Layer 6 of a small transformer language model trained on English Wikipedia (14 layers, counted from 0, width 128).
A neuron's activation on a vector x is ReLU(gate . x + bias) times (in . x + bias), where the dot is the dot product.

Input weights of the MLP neurons that the questions are about. A number n stands for (n - 128) times 0.0024.
n10 gate (bias -0.024): 132, 116, 148, 147, 104, 139, 161, 110, 159, 129, 112, 90, 101, 134, 140, 109, 171, 113, 146, 129, 70, 147, 110, 130, 166, 150, 73, 138, 103, 66, 108, 154, 123, 183, 65, 128, 142, 176, 90, 104, 146, 135, 92, 64, 130, 156, 142, 146, 96, 114, 114, 109, 136, 98, 155, 129, 98, 65, 122, 114, 121, 173, 118, 126, 136, 189, 99, 155, 137, 97, 104, 147, 162, 184, 108, 159, 115, 148, 145, 163, 96, 114, 132, 154, 137, 138, 119, 117, 151, 131, 110, 109, 206, 92, 109, 130, 129, 134, 143, 142, 215, 154, 124, 148, 116, 115, 178, 115, 93, 128, 94, 148, 117, 153, 46, 185, 99, 138, 121, 160, 87, 108, 132, 142, 154, 89, 133, 125
n50 gate (bias -0.046): 72, 135, 185, 141, 134, 178, 113, 125, 150, 65, 148, 108, 165, 118, 146, 101, 86, 133, 97, 130, 115, 147, 106, 172, 204, 97, 147, 79, 148, 117, 158, 92, 149, 133, 143, 87, 173, 105, 101, 118, 166, 150, 110, 110, 110, 125, 73, 123, 91, 136, 102, 132, 122, 115, 141, 149, 134, 177, 151, 108, 106, 171, 184, 157, 136, 129, 128, 165, 102, 121, 105, 180, 113, 157, 109, 127, 54, 130, 154, 144, 171, 89, 109, 112, 143, 86, 136, 98, 144, 92, 123, 156, 84, 102, 140, 160, 145, 107, 89, 137, 126, 107, 151, 136, 101, 86, 161, 93, 140, 75, 98, 93, 127, 244, 170, 158, 131, 92, 94, 149, 90, 93, 202, 168, 164, 175, 48, 152
n54 gate (bias -0.055): 83, 95, 151, 141, 102, 123, 131, 148, 121, 137, 111, 148, 143, 160, 136, 81, 70, 155, 159, 155, 145, 109, 69, 162, 167, 131, 139, 117, 190, 152, 101, 99, 124, 171, 146, 126, 69, 125, 91, 58, 118, 110, 170, 145, 99, 132, 144, 93, 141, 126, 108, 112, 142, 78, 199, 137, 107, 145, 125, 137, 116, 139, 128, 146, 139, 126, 143, 119, 167, 152, 124, 113, 170, 121, 171, 109, 95, 89, 87, 129, 97, 95, 144, 124, 108, 125, 108, 192, 183, 136, 119, 94, 133, 158, 136, 89, 231, 149, 97, 117, 95, 146, 137, 124, 92, 124, 160, 166, 70, 115, 184, 127, 65, 180, 116, 62, 222, 130, 105, 94, 143, 125, 130, 73, 116, 93, 114, 160
n107 gate (bias -0.040): 129, 164, 142, 144, 132, 53, 139, 156, 105, 130, 121, 159, 48, 150, 139, 174, 207, 137, 112, 132, 122, 134, 106, 86, 135, 111, 66, 160, 126, 154, 141, 80, 121, 157, 127, 90, 136, 160, 154, 91, 173, 134, 104, 125, 133, 123, 121, 88, 155, 97, 142, 77, 108, 201, 169, 125, 118, 126, 135, 157, 248, 148, 119, 165, 171, 152, 111, 44, 196, 158, 130, 45, 157, 74, 138, 129, 109, 110, 134, 143, 109, 118, 74, 156, 133, 113, 119, 127, 123, 131, 160, 188, 145, 135, 127, 136, 128, 163, 149, 107, 185, 90, 111, 118, 89, 96, 146, 88, 127, 144, 98, 92, 134, 90, 101, 72, 145, 168, 98, 119, 116, 127, 99, 169, 181, 140, 144, 165
n187 gate (bias -0.059): 85, 83, 172, 88, 93, 161, 152, 156, 94, 147, 125, 103, 167, 202, 112, 107, 171, 140, 152, 126, 130, 155, 156, 167, 143, 123, 145, 147, 166, 77, 123, 136, 75, 128, 106, 157, 194, 132, 124, 97, 127, 174, 126, 104, 94, 160, 123, 112, 134, 120, 87, 161, 144, 80, 119, 116, 164, 124, 128, 107, 131, 112, 132, 142, 135, 82, 184, 117, 164, 167, 138, 157, 125, 126, 176, 97, 104, 92, 181, 106, 79, 113, 111, 174, 44, 158, 90, 131, 130, 128, 116, 108, 99, 101, 91, 81, 170, 139, 130, 96, 112, 112, 158, 96, 106, 105, 168, 78, 138, 124, 124, 117, 77, 114, 140, 66, 187, 110, 114, 129, 91, 119, 134, 129, 121, 122, 128, 153
n252 gate (bias -0.053): 78, 149, 143, 92, 152, 163, 179, 94, 131, 144, 97, 86, 87, 88, 113, 109, 94, 159, 112, 158, 153, 145, 106, 110, 114, 137, 125, 93, 154, 104, 130, 104, 160, 84, 198, 139, 108, 120, 125, 86, 178, 155, 109, 116, 138, 125, 126, 92, 124, 133, 127, 129, 158, 110, 141, 140, 139, 134, 107, 134, 126, 138, 160, 140, 92, 140, 151, 128, 124, 139, 146, 190, 158, 87, 113, 59, 149, 139, 64, 88, 133, 45, 55, 104, 129, 133, 118, 114, 141, 110, 165, 131, 96, 111, 152, 118, 169, 153, 51, 105, 115, 103, 123, 132, 136, 128, 177, 151, 160, 142, 154, 127, 115, 83, 124, 167, 158, 102, 82, 91, 122, 147, 152, 207, 217, 155, 172, 159
n10 in (bias 0.033): 173, 91, 104, 139, 89, 25, 110, 113, 113, 184, 137, 117, 125, 140, 123, 124, 139, 128, 116, 156, 171, 143, 126, 145, 137, 154, 92, 183, 82, 126, 144, 142, 129, 123, 128, 151, 126, 165, 99, 113, 102, 126, 125, 119, 167, 138, 102, 148, 182, 129, 79, 142, 142, 131, 120, 92, 143, 120, 116, 127, 118, 126, 124, 127, 110, 126, 121, 149, 133, 116, 99, 111, 127, 124, 126, 100, 122, 93, 115, 106, 133, 117, 174, 116, 76, 147, 116, 89, 119, 116, 138, 84, 116, 121, 114, 116, 136, 89, 94, 111, 100, 139, 170, 124, 143, 112, 151, 152, 76, 128, 176, 93, 99, 82, 114, 110, 127, 124, 161, 76, 103, 130, 137, 176, 119, 177, 127, 186
n50 in (bias -0.002): 85, 199, 179, 101, 177, 195, 143, 117, 74, 90, 138, 128, 147, 128, 161, 111, 141, 179, 150, 138, 106, 136, 157, 162, 134, 70, 178, 123, 127, 110, 118, 96, 138, 122, 147, 108, 127, 118, 131, 100, 168, 142, 131, 116, 105, 65, 185, 79, 99, 60, 83, 125, 138, 113, 124, 161, 157, 96, 140, 127, 103, 152, 141, 149, 135, 120, 122, 109, 151, 119, 120, 137, 127, 182, 126, 82, 94, 107, 93, 148, 146, 81, 67, 127, 103, 106, 115, 123, 173, 129, 132, 158, 48, 100, 75, 119, 163, 100, 141, 102, 102, 104, 112, 105, 100, 118, 191, 101, 151, 84, 79, 105, 168, 145, 162, 147, 143, 84, 91, 96, 135, 156, 172, 142, 148, 120, 112, 137
n54 in (bias -0.008): 95, 94, 150, 146, 135, 137, 152, 152, 161, 120, 98, 146, 168, 140, 152, 81, 85, 171, 143, 131, 125, 133, 84, 134, 116, 94, 185, 98, 131, 175, 151, 138, 199, 112, 197, 137, 131, 115, 118, 150, 117, 99, 125, 197, 145, 110, 96, 119, 141, 67, 66, 119, 135, 88, 127, 131, 171, 185, 141, 147, 119, 67, 125, 130, 128, 103, 160, 143, 134, 102, 149, 86, 135, 165, 121, 121, 130, 91, 147, 112, 114, 197, 130, 113, 91, 126, 138, 137, 162, 125, 126, 88, 140, 124, 141, 155, 176, 96, 101, 154, 81, 117, 185, 138, 107, 136, 88, 92, 102, 170, 155, 79, 86, 140, 119, 134, 141, 121, 87, 158, 81, 147, 151, 52, 107, 157, 147, 189
n107 in (bias 0.014): 214, 105, 166, 117, 137, 145, 86, 138, 147, 142, 86, 98, 76, 123, 140, 117, 177, 91, 95, 130, 79, 109, 122, 99, 101, 131, 104, 117, 154, 130, 182, 107, 145, 82, 76, 121, 131, 93, 128, 139, 103, 137, 141, 122, 170, 68, 141, 135, 88, 105, 163, 82, 128, 147, 132, 96, 158, 117, 77, 157, 112, 157, 131, 101, 115, 140, 119, 134, 141, 98, 155, 145, 113, 100, 129, 169, 104, 123, 144, 215, 138, 126, 99, 129, 124, 106, 136, 130, 110, 135, 189, 162, 169, 132, 144, 101, 141, 96, 150, 144, 162, 158, 83, 128, 131, 215, 88, 104, 114, 194, 144, 118, 126, 218, 97, 92, 90, 209, 97, 189, 141, 86, 107, 136, 153, 123, 102, 95
n187 in (bias 0.018): 117, 130, 122, 127, 138, 122, 136, 143, 48, 179, 119, 107, 120, 119, 151, 136, 181, 95, 137, 66, 128, 114, 180, 157, 142, 93, 107, 156, 142, 98, 132, 121, 117, 101, 141, 154, 163, 170, 141, 103, 131, 142, 119, 78, 157, 139, 172, 102, 134, 106, 135, 128, 128, 109, 117, 112, 110, 126, 106, 133, 158, 152, 148, 123, 112, 138, 105, 155, 133, 153, 133, 141, 137, 117, 149, 102, 117, 72, 102, 111, 119, 108, 124, 182, 52, 155, 112, 123, 186, 99, 133, 136, 105, 169, 133, 89, 109, 142, 142, 135, 133, 114, 146, 145, 140, 98, 154, 159, 73, 107, 130, 163, 109, 150, 156, 125, 84, 113, 116, 181, 133, 183, 148, 171, 150, 153, 131, 142
n252 in (bias -0.005): 116, 158, 136, 119, 121, 155, 150, 135, 127, 147, 132, 125, 108, 126, 140, 116, 120, 141, 93, 150, 151, 149, 126, 144, 140, 95, 132, 107, 193, 115, 144, 134, 153, 97, 160, 132, 107, 84, 162, 105, 155, 149, 118, 117, 107, 165, 105, 91, 139, 122, 119, 127, 129, 120, 127, 130, 157, 91, 115, 121, 105, 148, 123, 129, 60, 152, 131, 82, 132, 135, 109, 175, 151, 109, 91, 117, 129, 116, 73, 85, 116, 40, 67, 116, 141, 145, 98, 115, 100, 132, 129, 124, 133, 117, 89, 107, 154, 165, 75, 105, 92, 124, 135, 139, 128, 131, 170, 160, 137, 132, 150, 113, 154, 95, 138, 122, 173, 99, 106, 135, 120, 138, 117, 166, 166, 122, 146, 167

Each question shows a token from some text and the vector x that enters the MLP there. A number n stands for (n - 128) times 0.018.

"ea": 152, 110, 228, 92, 81, 130, 146, 162, 99, 143, 167, 150, 91, 159, 148, 124, 138, 88, 99, 156, 103, 119, 141, 96, 126, 109, 114, 128, 133, 156, 128, 191, 140, 139, 110, 168, 147, 148, 162, 91, 121, 162, 111, 114, 95, 144, 143, 174, 104, 84, 135, 140, 96, 85, 122, 177, 112, 113, 91, 161, 106, 135, 106, 203, 134, 124, 131, 158, 140, 129, 114, 109, 120, 71, 94, 119, 143, 123, 167, 88, 29, 139, 152, 166, 131, 159, 95, 115, 127, 172, 160, 141, 88, 81, 166, 135, 163, 161, 134, 124, 170, 200, 141, 53, 75, 116, 129, 125, 156, 128, 114, 155, 122, 152, 68, 92, 137, 113, 79, 113, 133, 114, 98, 90, 109, 146, 165, 124
Which two neurons fire most, strongest first? n107, n187

" producer": 140, 103, 183, 110, 87, 148, 176, 120, 140, 175, 139, 114, 83, 143, 155, 141, 134, 52, 88, 161, 109, 141, 114, 172, 154, 96, 143, 108, 174, 113, 150, 198, 126, 133, 113, 180, 147, 125, 118, 99, 167, 169, 162, 101, 81, 169, 99, 135, 122, 139, 125, 155, 104, 84, 135, 178, 123, 106, 137, 124, 80, 112, 139, 230, 123, 133, 103, 131, 178, 117, 141, 168, 100, 132, 112, 81, 132, 85, 137, 89, 22, 152, 125, 122, 123, 157, 128, 104, 146, 192, 137, 96, 107, 147, 127, 127, 156, 143, 114, 153, 132, 182, 151, 49, 96, 108, 136, 151, 131, 145, 136, 117, 100, 144, 74, 137, 117, 106, 104, 127, 147, 141, 144, 125, 94, 86, 140, 112
The neuron with the highest activation: n187

"lis": 153, 120, 201, 122, 102, 141, 174, 146, 94, 129, 177, 133, 95, 153, 140, 153, 160, 63, 93, 116, 90, 109, 123, 128, 119, 159, 95, 108, 151, 165, 154, 182, 136, 153, 114, 154, 119, 99, 129, 111, 138, 136, 123, 140, 86, 152, 119, 146, 119, 110, 134, 160, 90, 125, 123, 165, 75, 107, 98, 129, 101, 124, 104, 227, 135, 140, 93, 115, 155, 136, 135, 180, 127, 106, 112, 115, 120, 108, 124, 106, 31, 132, 132, 150, 187, 176, 126, 107, 130, 175, 147, 101, 66, 137, 142, 158, 174, 163, 133, 156, 116, 196, 90, 41, 71, 114, 156, 102, 143, 149, 100, 134, 155, 151, 69, 140, 129, 104, 100, 119, 149, 165, 137, 97, 108, 152, 131, 84
The neuron with the highest activation: n107

" leader": 123, 112, 146, 142, 103, 141, 195, 110, 110, 182, 149, 132, 107, 123, 143, 164, 165, 73, 119, 146, 114, 142, 106, 127, 122, 124, 97, 140, 156, 116, 142, 186, 143, 136, 104, 174, 150, 121, 97, 103, 200, 174, 114, 97, 60, 153, 135, 119, 91, 114, 106, 141, 108, 87, 113, 174, 197, 115, 126, 131, 98, 109, 117, 218, 105, 105, 75, 113, 144, 113, 135, 122, 110, 118, 113, 102, 152, 108, 124, 113, 35, 139, 144, 153, 79, 166, 136, 102, 122, 200, 123, 111, 114, 177, 176, 163, 124, 164, 122, 131, 129, 186, 152, 38, 109, 131, 129, 168, 116, 124, 141, 128, 151, 123, 68, 191, 120, 77, 91, 146, 162, 152, 141, 117, 90, 112, 151, 109
The neuron with the highest activation: n187

" dedicated": 150, 130, 200, 123, 141, 172, 146, 127, 103, 174, 157, 118, 91, 153, 114, 144, 148, 142, 113, 139, 137, 137, 154, 139, 139, 99, 138, 150, 133, 151, 111, 196, 164, 139, 78, 200, 133, 173, 105, 93, 98, 141, 130, 99, 75, 146, 108, 167, 134, 87, 103, 140, 110, 126, 131, 184, 140, 94, 101, 158, 104, 97, 91, 229, 144, 141, 93, 166, 134, 137, 152, 127, 99, 91, 110, 124, 113, 71, 149, 102, 43, 142, 153, 127, 115, 129, 132, 97, 79, 159, 163, 82, 86, 132, 171, 78, 150, 183, 131, 114, 105, 196, 123, 56, 51, 124, 89, 137, 123, 161, 134, 119, 129, 128, 74, 155, 125, 87, 125, 159, 115, 164, 135, 170, 87, 116, 176, 134
Which three neurons fire most, strongest first? n187, n10, n54

"s": 154, 74, 191, 104, 103, 111, 190, 157, 121, 180, 139, 160, 131, 126, 142, 166, 125, 96, 121, 142, 136, 116, 130, 124, 136, 110, 122, 134, 147, 152, 117, 180, 116, 153, 96, 149, 151, 107, 132, 132, 146, 112, 170, 118, 76, 131, 135, 119, 96, 92, 113, 139, 131, 92, 94, 168, 135, 110, 114, 157, 103, 122, 104, 218, 91, 96, 134, 129, 151, 137, 107, 137, 113, 134, 62, 134, 121, 115, 156, 137, 45, 124, 162, 152, 126, 151, 154, 109, 174, 139, 139, 116, 79, 107, 183, 135, 156, 117, 110, 130, 145, 209, 166, 26, 74, 156, 137, 129, 113, 141, 143, 164, 131, 152, 80, 118, 94, 90, 119, 119, 117, 115, 152, 139, 83, 121, 148, 194
Which three neurons fire most, strongest first? n54, n10, n187

"ent": 155, 159, 176, 99, 141, 126, 162, 154, 115, 163, 193, 121, 90, 123, 108, 144, 142, 93, 90, 155, 97, 140, 178, 136, 143, 108, 104, 114, 142, 140, 167, 171, 130, 147, 116, 153, 134, 92, 138, 124, 158, 145, 99, 128, 77, 171, 125, 135, 106, 132, 140, 146, 71, 116, 97, 184, 120, 128, 117, 161, 128, 126, 112, 234, 141, 104, 125, 104, 127, 113, 125, 128, 105, 121, 119, 158, 112, 104, 132, 119, 36, 125, 138, 136, 144, 135, 164, 104, 151, 157, 155, 101, 119, 98, 141, 144, 162, 169, 114, 118, 104, 206, 104, 48, 70, 137, 114, 116, 145, 145, 134, 152, 92, 140, 62, 123, 103, 109, 119, 161, 148, 126, 97, 162, 90, 91, 155, 114
The neuron with the highest activation: n107

" been": 132, 106, 192, 145, 94, 188, 177, 103, 118, 175, 174, 91, 142, 146, 119, 152, 148, 63, 130, 107, 101, 113, 146, 115, 131, 165, 86, 126, 140, 197, 121, 196, 114, 177, 92, 180, 163, 174, 130, 157, 177, 134, 145, 127, 100, 161, 127, 137, 119, 138, 92, 136, 89, 106, 106, 172, 167, 115, 162, 130, 123, 117, 86, 213, 82, 141, 153, 185, 136, 113, 71, 118, 127, 150, 74, 121, 127, 69, 143, 108, 39, 101, 152, 151, 107, 138, 149, 125, 122, 166, 165, 82, 100, 126, 166, 93, 144, 99, 90, 133, 122, 185, 119, 49, 83, 131, 101, 114, 157, 133, 171, 90, 106, 153, 53, 135, 113, 82, 88, 126, 126, 157, 152, 143, 84, 116, 158, 153
Which two neurons fire most, strongest first? n10, n187

" III": 135, 108, 199, 99, 158, 145, 151, 139, 133, 141, 157, 147, 124, 156, 129, 138, 130, 128, 147, 156, 99, 117, 122, 153, 158, 121, 140, 101, 158, 104, 156, 207, 147, 158, 140, 156, 159, 103, 134, 128, 152, 120, 130, 143, 99, 120, 151, 136, 101, 91, 99, 175, 92, 76, 94, 202, 114, 121, 121, 156, 68, 146, 91, 224, 113, 124, 117, 137, 123, 112, 144, 149, 138, 132, 77, 130, 140, 125, 150, 127, 39, 107, 107, 140, 121, 157, 107, 120, 150, 126, 140, 114, 80, 111, 154, 170, 144, 133, 116, 127, 99, 198, 116, 46, 60, 136, 87, 110, 174, 145, 151, 88, 152, 157, 90, 128, 95, 84, 91, 155, 150, 108, 125, 103, 120, 112, 148, 117
The neuron with the highest activation: n50

"lia": 124, 112, 220, 86, 80, 131, 161, 144, 124, 126, 189, 135, 77, 123, 162, 160, 146, 85, 116, 139, 92, 92, 148, 147, 153, 148, 137, 104, 144, 154, 136, 194, 134, 136, 123, 136, 130, 91, 150, 126, 146, 128, 152, 135, 104, 165, 141, 122, 107, 137, 138, 121, 99, 127, 128, 154, 84, 78, 126, 138, 107, 126, 104, 229, 142, 121, 105, 96, 145, 124, 113, 133, 131, 74, 108, 118, 128, 122, 129, 102, 21, 88, 136, 135, 137, 147, 125, 135, 150, 168, 160, 125, 129, 107, 164, 146, 168, 145, 126, 126, 114, 193, 117, 43, 73, 170, 145, 140, 139, 130, 112, 133, 136, 159, 76, 113, 128, 115, 108, 112, 165, 145, 121, 132, 116, 121, 117, 137
The neuron with the highest activation: n107

"ex": 138, 127, 191, 134, 60, 167, 187, 125, 122, 158, 154, 121, 133, 171, 105, 122, 177, 41, 79, 142, 62, 87, 125, 118, 100, 129, 67, 108, 123, 144, 154, 194, 124, 177, 100, 149, 154, 128, 154, 137, 124, 124, 80, 118, 61, 178, 134, 163, 118, 118, 137, 151, 105, 136, 109, 174, 137, 118, 144, 142, 113, 107, 116, 208, 158, 106, 95, 131, 123, 111, 148, 155, 119, 120, 125, 150, 111, 111, 136, 133, 32, 115, 134, 139, 133, 147, 159, 107, 114, 155, 133, 130, 101, 121, 162, 153, 164, 142, 123, 120, 173, 208, 78, 52, 100, 173, 120, 133, 165, 101, 118, 157, 142, 120, 66, 94, 125, 79, 94, 146, 143, 141, 115, 110, 111, 162, 154, 117
The neuron with the highest activation: n107

" add": 135, 95, 171, 115, 140, 145, 159, 123, 154, 157, 131, 104, 116, 149, 145, 123, 167, 107, 84, 146, 140, 116, 127, 138, 105, 111, 154, 124, 136, 165, 169, 183, 184, 130, 121, 205, 167, 199, 127, 131, 127, 128, 132, 71, 43, 197, 95, 136, 99, 107, 104, 126, 81, 147, 98, 172, 140, 72, 127, 145, 84, 81, 83, 239, 93, 106, 120, 132, 118, 107, 146, 161, 125, 104, 100, 115, 129, 93, 120, 125, 45, 126, 146, 112, 153, 117, 108, 112, 98, 171, 137, 108, 68, 139, 111, 154, 153, 149, 139, 141, 115, 195, 132, 43, 84, 174, 128, 157, 144, 150, 99, 136, 99, 154, 66, 161, 132, 89, 134, 135, 138, 157, 156, 132, 140, 70, 161, 143
Which two neurons fire most, strongest first? n252, n10